Layer 8 of a small transformer language model trained on English Wikipedia (15 layers, counted from 0, width 128).
A neuron's activation on a vector x is GELU(weights . x + bias), where the dot is the dot product.

Input weights of the MLP neurons that the questions are about. A number n stands for n times 0.0064.
n54 (bias -0.060): -36 -5 -24 46 23 -51 30 25 -33 15 2 -23 24 -3 -27 12 -9 32 1 -40 -30 -44 -23 -16 -39 44 36 6 -10 -36 19 -32 21 -42 -26 -13 55 11 24 -18 2 28 33 37 49 29 20 -6 9 -7 5 4 -13 -10 -74 -15 11 -7 9 -49 2 3 11 -2 39 -36 20 32 -9 -5 5 -24 -6 26 19 4 17 33 25 -4 -47 28 53 -9 40 -38 -19 27 10 3 30 -59 -6 14 -42 10 -1 -13 28 -9 -13 -10 -1 39 13 9 -1 40 -39 -18 -13 14 44 19 16 15 15 25 -20 -7 -19 -12 -13 32 -39 3 -9 -23
n111 (bias -0.041): -7 11 23 22 17 -2 -9 21 -16 14 -13 11 13 2 -6 34 -40 -4 56 9 1 -6 8 -52 1 51 5 -2 13 -29 13 30 32 4 -33 -26 2 43 1 -27 28 -4 -25 0 -16 -3 -10 -6 7 38 -19 -14 -26 40 -47 -12 -5 -15 2 -15 20 6 -2 -35 -13 10 16 17 -52 20 39 58 -4 21 -18 -3 22 -30 18 33 22 6 3 2 45 -41 -3 42 5 17 17 -46 -48 -5 8 -7 46 -9 78 7 4 37 -24 19 14 2 -41 -5 -5 -14 -18 10 6 8 -30 23 34 34 2 34 -22 -11 -12 -15 -37 4 53 -39
n118 (bias -0.041): -43 -29 18 -1 38 -4 -26 -16 -36 1 28 -37 28 -33 46 -24 6 -13 -10 -37 42 10 30 -16 2 2 -12 -28 8 6 24 -9 21 -16 3 -13 6 33 -16 -2 -45 -38 -7 -19 12 -47 34 12 2 7 -29 -70 -16 -2 -28 28 12 24 15 27 38 9 -13 45 -20 -27 -21 -48 24 -57 -5 -11 37 -24 45 11 37 -14 1 -46 43 14 25 -43 -12 1 24 25 23 15 52 -12 12 51 10 23 31 7 -37 -5 -20 14 -7 24 -37 -14 33 29 -49 3 -9 -33 2 36 -5 25 30 0 38 -76 66 -40 21 -19 5 -10 30 -8
n132 (bias -0.092): -55 13 -39 -1 27 -2 -31 22 49 21 45 4 24 34 -11 -6 37 -92 36 -18 8 -39 4 40 18 28 -20 26 -26 -54 -1 -2 30 33 -16 11 -9 61 58 20 -8 48 18 -30 -34 5 45 -42 -2 28 -2 -12 -16 -63 -32 32 14 -31 -10 10 -33 -16 -47 -7 -51 -54 23 48 23 33 10 -13 -17 3 20 33 -43 -30 -11 -5 14 -8 66 13 -15 31 -33 -49 5 -32 35 1 62 27 9 17 6 10 -21 10 17 25 -46 15 -8 8 -20 16 -9 30 -29 9 6 -34 16 -33 -51 48 34 14 -20 27 20 15 -37 -24 47 -2
n139 (bias -0.047): -16 -10 -10 -25 8 26 -16 -20 9 -5 -15 8 -6 18 -26 -27 -61 -11 37 -7 -2 -18 4 -12 3 9 21 -22 6 -25 37 -29 12 22 23 18 43 0 -8 -3 -50 16 24 -46 -21 -16 -14 -32 -22 51 17 -54 -15 25 -5 7 -30 8 -34 -40 34 -26 -34 -5 38 -15 -22 -12 -9 33 -17 -26 -9 51 35 7 36 23 17 -38 -25 -21 -41 17 21 -3 12 -16 -23 -22 41 2 2 53 -11 20 -26 32 -31 -22 3 38 -7 17 26 5 -43 38 -9 -61 12 -5 -15 -43 22 28 32 -29 13 36 -12 4 22 -37 28 23 8 12
n141 (bias -0.100): -10 -6 5 -32 12 -6 -22 11 18 9 22 -4 -28 -39 17 -29 1 -17 20 -31 -22 -8 -4 -68 -37 -14 -46 21 -30 2 -11 -43 -1 -6 -4 -37 64 53 10 29 -7 33 53 -32 -8 49 -29 -14 -9 -10 36 14 -25 -15 34 6 -8 13 38 -12 -26 -29 -41 -17 -22 -34 11 42 18 7 -17 49 -12 26 6 47 -40 -42 -2 -22 13 11 38 15 8 31 -94 -13 -9 -7 71 5 11 1 -52 31 18 3 6 -10 -1 46 -16 -52 17 -76 24 24 22 5 -2 -40 51 -81 9 -6 17 67 5 -18 14 40 -38 12 36 18 15 -63
n144 (bias -0.046): 20 40 46 14 29 -19 -34 53 33 -65 -5 -14 -5 -49 33 -78 3 43 44 9 29 -25 26 -41 -30 21 39 -13 14 -61 -12 20 19 1 -6 -14 16 -5 18 -30 3 13 -24 21 -4 8 -46 6 8 71 -36 14 -22 32 3 -12 -9 9 27 -50 -1 5 23 2 14 4 -4 -50 20 -5 1 -6 -36 21 -38 12 25 15 -29 -9 -30 0 -13 -34 -4 -17 8 -29 -11 -45 22 -48 -39 3 -18 -21 10 23 5 15 2 -12 -8 18 28 17 -3 -50 -4 -33 -45 7 12 23 -7 -31 70 8 49 -2 -6 22 -16 13 -3 10 4 20
n148 (bias -0.009): 37 5 33 4 54 -34 -39 -17 12 37 16 -19 -3 27 37 8 -14 -19 11 8 -11 29 -37 -26 -36 37 -76 37 -25 13 20 0 4 8 10 -24 -29 30 -20 6 -22 -53 28 3 54 -27 28 -11 17 59 -12 -49 28 21 32 33 -29 -41 30 -10 -5 21 -41 -8 12 -42 8 -8 -15 -9 -15 -18 7 48 19 -3 -7 -27 15 -46 -63 -3 10 -10 0 24 -27 3 -2 -22 36 -33 -26 14 63 28 58 39 5 -2 -36 -32 23 14 8 -12 -51 14 -22 10 -11 24 34 -19 -36 25 12 -10 -38 13 -52 -46 -46 12 -4 -3 27 28
n162 (bias -0.021): -5 43 -5 16 -12 10 2 3 -30 -9 6 2 -16 -32 36 -35 -36 -27 0 -2 -25 -15 4 8 -16 4 32 13 6 45 20 -5 4 1 34 22 30 55 -36 -53 1 -36 -4 34 12 -2 -51 -25 35 18 -13 1 -6 0 -33 -17 -13 14 5 6 8 -6 -27 23 9 -26 -11 61 37 -37 -25 1 2 -19 23 -12 -5 3 17 1 -7 25 -26 -37 2 7 30 -1 -25 -41 -6 -51 -18 -8 41 -10 37 20 -32 -21 14 16 22 -9 -16 -50 -23 19 27 -17 -32 -56 -27 -11 -22 -27 -4 -8 10 1 16 6 -27 -64 10 -1 20 59
n180 (bias -0.042): -4 -28 -14 34 10 -18 -10 19 7 15 10 -12 8 -2 11 -29 16 7 -10 3 -16 -24 39 -19 28 -13 -24 -7 37 5 12 -6 4 -1 10 -15 59 22 56 1 -30 19 -8 5 14 36 -32 21 -24 -15 -3 -8 -17 16 -78 12 2 -8 -38 -5 36 29 11 15 -19 -18 30 12 4 -13 81 -2 -12 -3 -20 -5 5 -2 -21 -8 -16 -34 12 14 28 20 8 36 12 -4 9 -10 18 49 14 10 -2 -5 -12 -1 1 -5 -29 11 -10 -16 1 18 -22 -69 -11 20 27 -21 -3 -4 -15 -49 -9 5 10 17 16 -2 -2 10 13 -18
n182 (bias -0.095): -4 18 16 69 -18 20 -35 -23 -26 -54 -2 -7 27 9 4 -49 18 -17 48 2 -55 32 49 18 -15 -49 -17 -36 -24 -32 -11 54 -17 14 -21 42 -17 -5 60 23 -20 -17 30 27 -19 -25 -13 -14 -8 11 -8 7 -54 -56 -10 24 3 -34 35 10 -40 -44 -16 -25 43 13 -25 19 41 -34 17 -22 -23 2 26 0 -1 24 9 -36 12 -23 -20 -19 46 -18 1 15 29 -3 11 -41 -4 -13 4 13 -5 0 0 13 -41 -2 -48 24 -47 -11 24 36 -11 21 -7 -40 45 -24 48 -27 -5 31 -23 -8 -26 28 45 12 -71 5 20 -12
n195 (bias -0.089): -5 -20 14 40 21 -5 -43 -24 -9 -7 53 4 -10 6 5 2 36 13 16 -29 -19 -51 -7 26 -20 11 -28 51 22 0 -41 -13 -23 -52 -19 7 41 15 30 1 -50 16 21 -18 -14 21 25 28 -47 16 -1 10 -56 -47 24 -71 37 1 58 -34 4 19 -48 -8 -7 -12 17 -37 27 -8 -15 -49 -59 -12 61 -24 78 -8 4 24 -24 36 5 7 -23 58 55 -69 24 -2 28 -12 61 28 -6 -29 10 19 -4 16 -13 -21 -69 -28 -11 -14 3 -16 -51 -46 -25 -42 -4 11 50 10 16 46 -23 10 23 -4 17 19 -4 19 -1 -3
n202 (bias -0.061): -31 -41 19 1 -2 -60 -25 -48 -5 -16 -12 -20 11 5 8 22 -16 -10 19 -5 63 25 24 -42 25 7 -35 40 17 -11 16 15 31 -8 -3 -4 32 2 91 15 -13 -2 22 44 4 6 7 21 -31 -35 -10 4 36 14 -9 -5 10 30 -23 -14 -16 -18 -2 47 -53 14 0 -34 -10 -26 4 15 12 7 17 40 11 -35 24 -38 -15 -12 42 24 33 -8 14 -1 1 13 5 19 9 15 12 -15 -50 23 -10 8 -5 21 -3 27 45 11 -12 13 -19 -43 -34 -14 -8 42 -30 -28 42 12 -14 -30 -55 -25 1 0 -26 -52 -36 -20
n225 (bias -0.013): 2 -18 30 24 -2 20 22 30 6 -9 -4 2 -15 26 -29 -31 -40 5 26 -10 46 19 -12 5 -25 70 5 -15 -12 20 -2 -24 17 -56 -22 -48 27 10 -15 -12 -12 17 20 12 -44 -55 8 14 4 16 -17 5 -28 -42 -21 13 2 -12 -10 10 -16 47 -25 -53 15 -1 -3 33 15 -14 5 -2 2 -38 22 10 -1 2 -12 -14 37 -18 13 74 18 8 -29 13 21 -20 18 42 -10 11 28 -12 8 5 -27 4 26 -31 -21 29 -36 -25 35 -33 -27 -8 4 -1 -9 -30 -9 -25 -28 16 -9 48 -21 -46 36 -50 -13 15 -18 2
n230 (bias -0.069): -18 17 -26 1 16 -3 -16 -12 -39 -28 28 51 0 11 42 -61 -60 13 -9 0 -24 2 18 31 -23 3 -12 65 37 39 -12 -22 -3 -22 28 37 21 7 17 3 -32 10 14 -19 -21 -8 -16 -15 -29 23 9 -47 -11 -3 -34 -10 5 11 15 -14 7 -66 1 36 -53 -3 22 -9 -17 -29 -23 27 -18 15 -1 -72 -3 31 54 23 0 -5 17 3 -5 36 1 -1 24 -39 -12 -68 2 -27 26 -12 22 10 78 58 -17 40 -24 -38 19 34 -26 1 -25 -33 22 5 11 -11 42 -41 -17 7 -5 31 21 -22 49 -25 -4 -10 6 18
n236 (bias -0.039): -17 34 -22 5 -21 7 12 17 -17 59 34 -7 12 12 4 5 37 16 12 -39 -42 54 4 -19 -18 4 -37 -2 12 -19 -16 -6 9 -32 20 12 3 6 10 4 -20 7 -54 -49 -36 -16 -26 -17 22 13 7 1 20 -28 -20 -17 79 8 52 -13 -18 -53 -67 4 22 -35 12 -18 3 -21 -3 -4 -28 -1 6 -13 24 4 23 28 4 29 -5 0 42 28 -30 -19 42 23 -39 19 46 -1 -11 7 21 19 1 20 -49 15 30 52 -3 39 10 30 -22 33 11 10 -2 -29 -25 -19 37 -3 -25 -3 -10 23 27 -17 29 19 14 -11
n290 (bias -0.036): -42 -5 9 -24 -31 14 -4 -6 -34 -23 18 -25 30 -25 37 16 -4 -33 5 32 12 -24 12 44 1 -5 15 14 -19 -70 18 -28 19 -48 -2 5 -44 20 3 3 17 -68 -3 34 15 -50 -23 6 -5 8 1 22 -11 11 -17 15 25 -13 -4 -23 3 -22 23 11 -20 -30 -60 -21 -39 -28 -10 -52 -54 34 -30 -12 20 -9 26 3 -16 17 9 -37 19 12 -34 31 17 34 0 -21 0 20 3 -42 28 22 -10 3 1 4 -40 -26 17 33 -70 10 -31 18 -16 7 3 16 7 32 22 48 6 -4 -2 24 2 8 5 -9 -40 39
n305 (bias -0.063): 9 22 -15 -6 -42 26 -1 17 3 27 5 30 20 1 -21 -61 -22 7 -3 -54 4 12 -7 -43 -36 -6 -3 -13 -12 13 68 4 27 -11 -14 -8 37 19 2 43 11 27 13 9 -13 11 -8 43 26 35 -7 -41 -41 20 -23 -33 4 -21 3 9 -39 29 9 4 15 -15 5 -12 27 5 -35 -18 -8 -24 1 -20 11 -13 -14 43 3 34 9 59 40 62 -14 11 26 4 49 -3 -4 -9 28 -5 23 -14 23 8 -16 13 -2 -2 30 -69 -21 26 -24 -21 -31 -32 69 -21 -31 -16 -15 31 0 -16 -31 23 -32 9 14 22 -25 -13
n334 (bias -0.076): -36 40 14 -4 -31 17 10 25 17 -57 -1 -15 18 31 -24 -26 21 2 24 -11 32 -43 30 -38 -20 -8 19 -21 5 21 -15 28 -4 -14 12 29 -32 13 56 -51 12 -49 4 -49 -36 -48 -22 1 -12 56 -21 13 -31 -3 21 15 23 -6 -3 47 18 -8 10 -5 22 -26 -56 -25 -62 -93 51 -10 5 -12 60 31 23 -21 -14 13 -15 8 -30 5 1 27 14 19 53 4 0 -3 14 40 -3 -3 -7 32 53 -13 -19 -9 10 -16 -2 -18 -33 36 27 -24 -45 16 -1 -28 29 -8 -3 65 10 9 -13 -14 2 22 17 15 24 3
n339 (bias -0.076): 3 41 51 7 22 0 9 1 8 32 23 -6 11 -45 35 -11 -92 -49 27 -17 67 22 -26 -23 12 10 -15 7 41 -7 11 9 -20 0 9 -30 -60 33 33 19 34 -42 -15 -13 -44 -22 -51 -17 0 56 -11 -38 -27 48 8 9 9 -17 60 -32 -1 -19 -41 -25 -31 -18 -29 2 7 -27 46 22 10 24 -3 35 70 9 8 20 -10 -5 -6 28 -3 7 -25 26 29 -46 -3 -24 14 -42 28 17 33 5 49 -53 10 42 -2 -12 -41 13 9 -14 -12 1 16 -15 5 -71 17 -28 -13 -9 -6 -13 -6 17 21 -8 -12 -11 18 24
n348 (bias -0.035): 15 -14 5 5 32 -3 -27 -7 49 -39 -58 14 40 -36 72 -17 -31 3 -8 -38 49 -20 18 -34 4 9 -8 33 -14 -1 -34 22 25 -5 5 -11 -11 -6 17 22 -52 -59 -10 11 -13 24 29 2 -33 62 12 -4 37 -15 -19 -53 40 5 -47 -35 -1 15 3 -44 1 -4 16 34 36 -22 7 31 11 -10 14 39 -3 -31 -12 -25 -37 15 41 -3 -17 28 22 8 -15 -6 19 33 -18 -1 5 -30 13 28 16 -4 29 11 -25 -8 9 0 -34 -10 -3 24 -5 -23 -10 -6 -60 -22 -56 33 45 -31 20 -26 2 -43 -42 1 -14 -27
n369 (bias -0.088): -15 0 6 54 59 3 -44 -13 5 30 0 -26 0 17 46 -31 -13 -3 6 -49 3 -12 -24 -52 -51 3 11 57 48 25 10 -18 17 30 -5 -51 26 -3 -16 -20 -22 38 -11 -26 -7 -7 -75 -7 5 58 -61 -13 37 39 0 -15 -4 14 -34 -2 3 31 21 -7 -18 4 -16 11 -31 -10 -30 25 -21 14 4 64 36 -12 35 -27 -16 -14 29 -11 -15 61 23 -74 7 -14 31 10 0 29 -7 -40 -14 40 9 62 15 46 3 28 4 -8 54 -21 1 -4 -7 -3 3 -41 -77 7 6 12 22 36 -18 5 -51 10 13 10 -15 -7
n370 (bias -0.031): -13 23 47 4 -22 10 -55 3 7 15 44 -19 22 40 -25 29 13 -27 19 16 41 -16 -1 19 -3 26 -41 76 28 37 92 -21 -26 16 7 29 -21 22 15 -41 7 -20 11 21 1 -53 -4 -75 -48 0 -30 12 -24 -5 -73 -14 14 14 31 -28 23 5 47 55 -34 -25 35 -12 -3 -40 10 9 21 3 4 -3 -44 -25 15 -34 -7 3 -14 -15 -30 -5 -5 2 38 -4 -17 -33 -36 30 43 -43 36 15 18 9 -29 -2 2 38 -22 -25 -1 -30 -8 6 37 12 1 10 -1 -24 31 21 -12 -17 10 -7 -28 -38 -30 0 -27 -45
n373 (bias -0.051): 21 13 -14 7 6 -20 -13 -4 33 -14 -5 9 4 26 -9 25 18 -30 21 16 -8 -7 20 -47 -27 0 -28 4 43 -25 23 -26 38 5 -42 -38 -3 29 30 2 -19 8 26 25 14 1 -1 -25 -28 -22 -34 -13 -16 -9 30 6 17 -11 32 -17 -7 -20 17 10 22 -11 -13 35 -19 25 21 -41 -9 30 10 -3 -20 6 -38 -44 15 28 -5 22 -46 17 1 23 6 28 42 -29 -33 59 58 38 0 -6 36 -30 -27 9 -24 28 -9 11 6 49 1 -12 10 1 -3 10 33 -22 -24 11 -28 31 16 3 3 2 0 -37 -40 -22

Each question shows a token from some text and the vector x that enters the MLP there. A number n stands for n times 0.063.

"end": -3 -10 14 3 4 4 9 -36 12 7 15 -20 -13 -29 8 -17 -27 -1 -6 12 23 34 -15 -8 39 -11 7 -10 -1 25 -24 8 8 8 2 1 15 -10 -35 39 34 23 -7 28 -5 6 17 -8 -20 -17 6 -9 -11 -4 10 17 -28 29 -14 6 -21 12 22 0 2 1 8 44 0 11 -17 11 16 -6 -2 -3 -18 16 20 -8 13 1 -17 13 -4 7 -35 -4 9 -13 4 -5 -2 -8 -42 34 -15 -54 7 -6 11 -19 -7 -6 12 10 24 -22 3 4 27 3 -9 7 5 -11 -18 -30 -25 -5 19 18 -17 -12 -1 3 -1 -2
Which neuron lights up most? n141

" are": -14 20 3 -18 -14 10 -14 1 22 16 -1 10 1 -4 20 30 0 9 -23 -8 12 16 6 9 23 -18 8 -11 15 11 25 -9 -11 42 1 -3 11 -4 6 -23 3 -11 14 14 10 -4 -1 2 32 -11 5 7 -21 -16 7 13 1 6 -7 18 5 25 6 5 3 -12 14 16 -14 -15 -11 -7 12 -18 11 -11 -19 -4 2 21 21 -8 -5 -6 -32 -1 11 4 -7 -22 -6 -15 0 -8 22 5 -13 -79 -23 0 -4 -16 2 -9 -39 5 1 11 4 4 9 11 -25 9 29 -1 -26 27 0 7 3 11 15 1 -14 4 -16 -9
Which neuron lights up most? n370

"é": 21 -3 31 -21 7 -44 5 -1 -6 -13 -7 10 -24 -13 15 32 -5 8 -6 28 13 -6 3 19 7 6 17 -30 1 -25 -5 -2 -17 15 11 21 -30 -22 -33 13 19 4 -24 10 13 -14 10 -10 -4 -3 -1 -3 13 -8 -9 -5 2 11 16 14 -2 1 19 -1 26 12 -1 13 -19 4 -11 4 21 10 5 -6 2 44 -25 -10 35 8 -9 -10 -8 -9 -20 16 -12 -19 -13 11 -11 -4 16 -14 -7 -46 2 -2 0 8 -2 7 -15 8 -18 -28 -23 7 -5 29 3 20 9 26 -1 -37 0 -3 0 6 -2 29 -1 -15 6 9
Which neuron lights up most? n290

" of": -1 -11 23 -8 -3 27 -12 -13 20 -7 -4 11 -28 -15 -2 -20 -18 -13 2 1 -2 -18 -23 -2 30 0 16 1 8 32 11 -4 -27 24 9 18 -5 -3 -39 1 1 -7 28 0 3 3 0 12 -1 13 1 -13 2 -10 -10 4 12 -2 -17 4 14 11 -11 -12 35 18 -9 46 -7 -9 -24 -6 -31 8 4 -18 -9 23 -4 5 19 4 -28 -2 -26 -21 -10 13 -6 3 11 25 13 -3 8 18 -6 -68 16 20 -3 23 9 -21 30 8 -16 0 8 6 -2 -2 -40 -4 19 -3 0 -5 -1 8 -6 -12 -9 5 0 22 -5 -3
The most active neuron and its activation: n139, at about 3.5

" R": 3 -8 -21 -12 -9 6 -2 4 19 6 -4 15 25 -30 -1 -3 4 -7 0 0 11 13 2 -2 30 -39 29 -6 9 -15 1 -24 -8 2 1 -3 -10 4 -2 27 5 -9 -21 -6 2 9 4 2 20 1 6 16 2 3 2 8 2 -18 -13 -2 14 -2 5 0 -18 17 14 -31 -4 18 12 2 -11 1 -12 -12 -9 -1 13 -4 -5 3 -5 -8 9 0 -1 1 -17 3 -13 -19 2 -2 11 4 -1 -74 -3 -2 -15 12 10 -25 27 4 29 -11 3 7 -2 35 -6 13 22 13 -9 -8 -1 2 15 -14 2 23 2 -8 -13 14
Which neuron lights up most? n290

" second": 6 13 -1 -11 -19 24 -5 -7 9 32 -12 -4 5 -19 11 -7 0 -2 -8 -1 23 -1 -3 -6 -7 -16 -1 -28 0 -28 -25 19 -5 -29 5 -10 8 -23 7 6 21 -1 0 11 -7 12 10 14 3 0 3 -10 -3 4 7 -1 -13 3 -3 5 -6 26 27 1 -7 17 15 4 30 -8 12 5 34 29 -18 7 -16 21 -17 20 6 -5 15 -4 -6 -33 11 9 1 -9 -5 -3 -2 -8 -30 9 -6 -76 -10 1 -8 -28 20 -12 -13 -2 20 -31 5 -5 0 19 17 2 2 1 6 -20 7 10 16 33 -14 -6 9 17 -16 4
Which neuron lights up most? n144

" 22": 3 19 -7 -7 -30 8 22 -3 17 5 -10 -8 -15 -32 -1 -9 13 7 4 -20 -8 33 -11 10 21 -19 15 7 23 -15 -5 -6 15 5 -8 4 25 4 -2 26 15 13 -3 21 -7 -5 2 -1 -9 -5 8 -3 -5 14 -19 -26 -7 -10 -23 -8 0 34 1 24 13 14 10 -1 10 -1 -22 9 41 3 -2 8 -13 18 -15 18 7 15 -19 -8 0 22 -1 -7 -7 -9 0 -12 1 4 -10 12 -7 -74 -1 -14 -2 -9 33 -8 17 15 -4 -13 -3 -5 14 21 -5 -9 3 5 -39 -8 -17 -10 7 -17 -21 -4 17 11 0 5
Which neuron lights up most? n305

"als": 9 -15 -3 -11 6 -13 6 10 -2 -2 -26 19 13 -11 25 7 -10 -18 -8 21 -12 11 -4 -4 63 10 3 -17 9 -3 3 23 -3 4 -23 -3 2 -5 -14 -7 6 6 -17 -14 -4 -6 -11 1 26 -7 1 -6 5 0 12 14 -4 -1 -13 2 6 -2 25 -10 8 35 7 -7 -12 13 1 -3 19 -16 -5 -12 7 8 -11 15 19 -31 -27 7 -16 -14 -2 12 -14 -8 -31 15 -8 -19 21 -12 -25 -75 -5 15 12 23 22 24 4 6 4 -5 17 3 -4 13 -6 16 12 22 4 -1 -14 7 9 0 -11 -11 12 14 9 -10
The most active neuron and its activation: n111, at about 2.1

"t": -10 3 -20 -2 -6 -2 8 -14 -24 3 1 -3 11 15 -6 18 3 -5 -10 34 7 0 -28 11 -23 -16 19 -46 -15 6 -10 -19 -7 32 11 -27 22 -15 -39 -10 -39 -20 6 -7 17 28 -8 17 0 -8 22 24 5 -1 24 2 -16 -3 -10 -11 7 13 2 13 13 32 -4 30 -4 -7 -7 15 -24 1 10 -8 2 11 2 9 -2 10 -8 -8 13 -28 -3 3 -10 -3 7 5 20 2 -31 22 -22 -57 -10 -8 20 -9 21 -30 27 -5 -8 10 16 2 6 29 7 -2 25 -3 6 -14 -1 11 -7 -7 -11 9 9 -5 -3 17
The three highest activations, in order: n139, n54, n141

" when": 12 -19 17 5 8 19 20 -27 -6 20 22 9 0 -14 22 -27 4 19 29 -15 -14 5 -3 5 24 0 16 5 5 -14 -5 -6 -12 0 -7 -2 -5 -1 -17 -16 -4 6 15 -4 10 3 7 4 2 -10 6 -12 2 -3 1 -9 -11 24 -14 18 -17 7 19 14 22 -2 -7 15 -6 8 5 -3 35 -3 8 11 -18 -1 -5 14 -5 11 -7 -11 -24 -2 2 -1 -14 -8 12 22 1 -13 -10 11 -1 -83 -3 -2 11 -23 -18 -27 -2 4 11 -1 6 -28 -6 23 -28 -5 -1 4 -15 8 8 13 7 0 9 -3 -4 8 2 -11
Which neuron lights up most? n225

" his": 24 -1 17 -14 -17 12 -6 5 13 9 -16 22 -3 -23 15 10 13 -3 -3 -7 8 -9 -14 1 -2 -16 13 30 4 -8 2 -1 3 -27 -5 -5 -9 -20 16 4 24 4 14 -15 -10 5 10 19 2 -6 -1 -17 -25 13 2 7 -10 -7 -7 17 -3 41 11 -11 1 28 -18 17 15 2 -11 -9 1 18 5 5 16 35 -23 6 -21 -10 21 -3 -18 -21 -18 8 -13 0 2 -1 -1 5 6 7 10 -71 -16 6 -1 -7 9 -32 5 -25 20 -11 6 0 22 18 -53 -4 2 17 -18 1 8 18 11 -7 -5 5 -7 -8 -9 16
The most active neuron and its activation: n225, at about 1.3

"and": 21 11 3 -7 -15 22 -5 -32 5 3 11 -5 -13 4 -29 -15 2 -3 -5 20 -8 2 8 -14 8 -15 -2 1 -1 -30 -26 7 11 32 18 18 -33 -9 -5 18 29 2 -34 11 2 5 6 -4 1 14 18 5 16 -1 -2 -3 -20 -6 -8 0 8 8 -6 -16 6 35 4 -17 5 13 -2 12 12 -14 -7 6 -15 -4 9 28 23 -2 5 7 24 -23 -19 12 -2 4 -28 9 15 -15 -9 13 -22 -70 4 14 -11 -21 10 -13 23 -11 9 1 14 13 3 19 8 -15 2 8 13 -9 -13 4 -1 -8 -4 -5 -2 18 -6 -6
The three highest activations, in order: n111, n182, n236

"il": 9 -16 14 3 -19 -15 21 -25 28 -1 -20 9 6 -6 17 6 -23 -16 -50 -7 4 27 -13 -2 -6 10 -1 -4 -18 -12 -14 -20 -18 8 -5 0 5 2 -18 19 -27 -9 -22 6 4 7 18 10 10 -2 10 -11 35 -24 35 0 5 -1 -9 12 2 0 28 -11 0 7 46 13 0 5 6 -3 7 1 -21 -21 -33 31 3 13 -5 29 -10 -16 -5 6 8 14 21 -23 10 9 11 12 5 8 -7 -48 14 21 15 -34 20 11 0 -20 21 -23 -17 10 -19 23 5 -14 1 2 -14 -22 -23 -5 3 -17 -11 16 -2 17 22 4
The three highest activations, in order: n148, n348, n225

"oy": 13 11 1 -4 -17 -21 -7 18 -8 -21 -10 -8 -20 0 -1 20 -9 22 -7 22 -22 0 11 7 10 -5 16 2 -18 -4 -5 15 -12 3 10 27 -49 -17 8 29 12 4 -23 30 -4 -2 12 8 16 -3 1 2 17 12 -9 1 -11 -7 18 7 1 15 -26 -28 24 -11 2 20 -3 13 -12 3 19 17 -10 3 -37 25 -23 14 23 13 -6 -26 12 -18 -17 5 -8 1 4 -15 -10 -6 -19 -4 -1 -65 2 12 10 -11 -13 -1 22 -1 4 -16 -4 6 1 29 -11 -1 16 -7 0 -19 8 3 21 -4 6 11 -5 0 1 13
The three highest activations, in order: n182, n144, n111

"k": 6 14 26 13 18 -15 21 -10 14 -18 -4 25 3 -11 -2 9 -17 7 -20 15 -31 14 -24 9 33 -6 16 -5 -8 24 -11 13 8 8 0 20 -2 -1 -10 4 20 -29 -29 -2 7 -11 7 -6 24 -4 -6 -3 17 5 16 -6 -2 -16 16 20 0 -20 8 2 6 -12 13 -10 4 -2 5 -2 25 5 0 -12 9 -10 -9 -5 -21 -8 -27 -39 -16 -3 9 6 -5 3 -15 -6 -13 -8 -10 28 23 -68 16 17 -6 -5 27 -1 7 16 -6 13 3 10 11 9 -16 17 16 20 -25 1 -22 -5 12 3 -24 7 5 -13 -4 -9
The two highest activations, in order: n148, n162

"or": -21 -10 13 2 -2 6 5 -33 9 16 10 -13 7 -1 7 14 16 9 10 26 34 -6 -12 23 51 14 5 8 -7 13 -20 -21 -24 17 5 9 -18 1 -9 18 1 -8 -11 3 -9 24 -5 6 17 -13 9 12 5 -2 18 -16 -4 12 -7 -9 -12 -2 13 -13 -5 -8 21 0 17 4 -17 -10 22 -1 4 -18 17 -4 8 -7 -14 29 7 -8 -12 -9 23 -17 -10 -11 1 -5 11 -17 9 -12 -5 -67 -1 11 16 -18 -1 16 10 5 36 -39 2 -1 -10 -1 -53 24 3 16 -3 -44 -21 -6 -2 -19 -1 18 6 14 10 9
The most active neuron and its activation: n195, at about 2.3

" as": 14 -6 6 7 16 2 -7 -7 5 1 -18 15 -6 7 20 19 -8 8 -11 -6 14 1 -6 -2 39 -10 18 -2 -2 17 -19 6 10 15 -13 -8 8 -2 -3 -6 -26 -7 3 10 -2 -16 1 3 35 10 -5 0 16 17 17 -14 -2 3 -34 8 -2 0 22 2 14 -2 4 -7 12 7 -25 -6 6 -3 -5 0 22 15 -14 -3 -10 -25 -15 -25 -32 19 22 0 7 -17 -2 -3 -2 11 -1 -8 -10 -81 -25 -1 31 13 6 0 8 -14 -2 2 7 -10 10 21 -5 8 -9 -2 9 23 -2 6 15 8 -15 12 -9 9 -18 -17
The two highest activations, in order: n369, n348

"u": 1 13 -2 0 9 5 5 -1 18 -29 -7 -24 -33 21 -26 -9 28 -4 -1 10 8 8 6 19 48 3 -2 21 -8 3 17 -22 4 21 4 -2 7 -5 6 20 20 -6 -4 21 8 -5 -3 20 27 -17 -6 15 -12 3 3 -12 -12 11 -10 -11 -11 33 -4 12 9 15 -20 26 20 -6 -17 1 26 22 10 -13 -37 -1 -14 -2 -22 23 -7 -8 -3 -36 -11 3 -8 20 -17 -2 5 -9 -3 21 -24 -69 9 2 7 -14 6 -24 5 15 7 -22 -1 9 4 -5 -20 41 24 -19 11 -9 13 -7 -15 -1 -33 7 1 8 -4 -6
The two highest activations, in order: n370, n202

".": -11 -15 -13 0 -5 -19 7 -6 -1 15 -5 20 3 8 -1 5 -14 6 3 5 0 3 -11 3 50 2 2 -6 10 14 -2 3 -9 -4 1 -12 -2 -20 0 -22 4 0 16 15 22 3 3 14 8 9 -4 -4 -7 10 6 0 6 12 -5 11 -3 2 1 -34 1 24 -8 -5 -9 13 -18 5 24 -5 5 -2 -19 7 -2 -4 9 -6 8 -6 9 0 24 13 9 8 18 25 -2 -12 -12 -7 5 -88 -9 1 4 8 -3 -32 25 6 -1 10 12 -1 0 23 -20 -9 -6 -14 -18 8 -3 -4 4 -21 -7 25 -7 -16 3 -2
The two highest activations, in order: n202, n111

" 198": 5 1 13 -15 -38 -4 14 7 7 -1 -14 9 -39 -37 21 -2 -1 12 -13 -3 -3 33 -13 7 20 -24 3 -16 -5 1 22 4 8 -10 16 -3 4 -1 -30 -1 -7 3 20 -18 15 5 -7 19 -7 -23 4 -6 -13 7 -9 -14 16 14 -3 28 16 24 7 -2 22 46 -5 7 -5 2 2 7 10 5 -20 18 -3 4 -30 10 1 11 -24 1 -9 4 -1 0 -2 20 12 -1 10 -17 -2 12 11 -73 -27 -19 4 -5 4 -23 -6 7 21 -18 19 -10 2 15 -23 -8 -11 0 10 -6 -3 -4 27 -11 -27 28 5 21 13 -9
The two highest activations, in order: n141, n305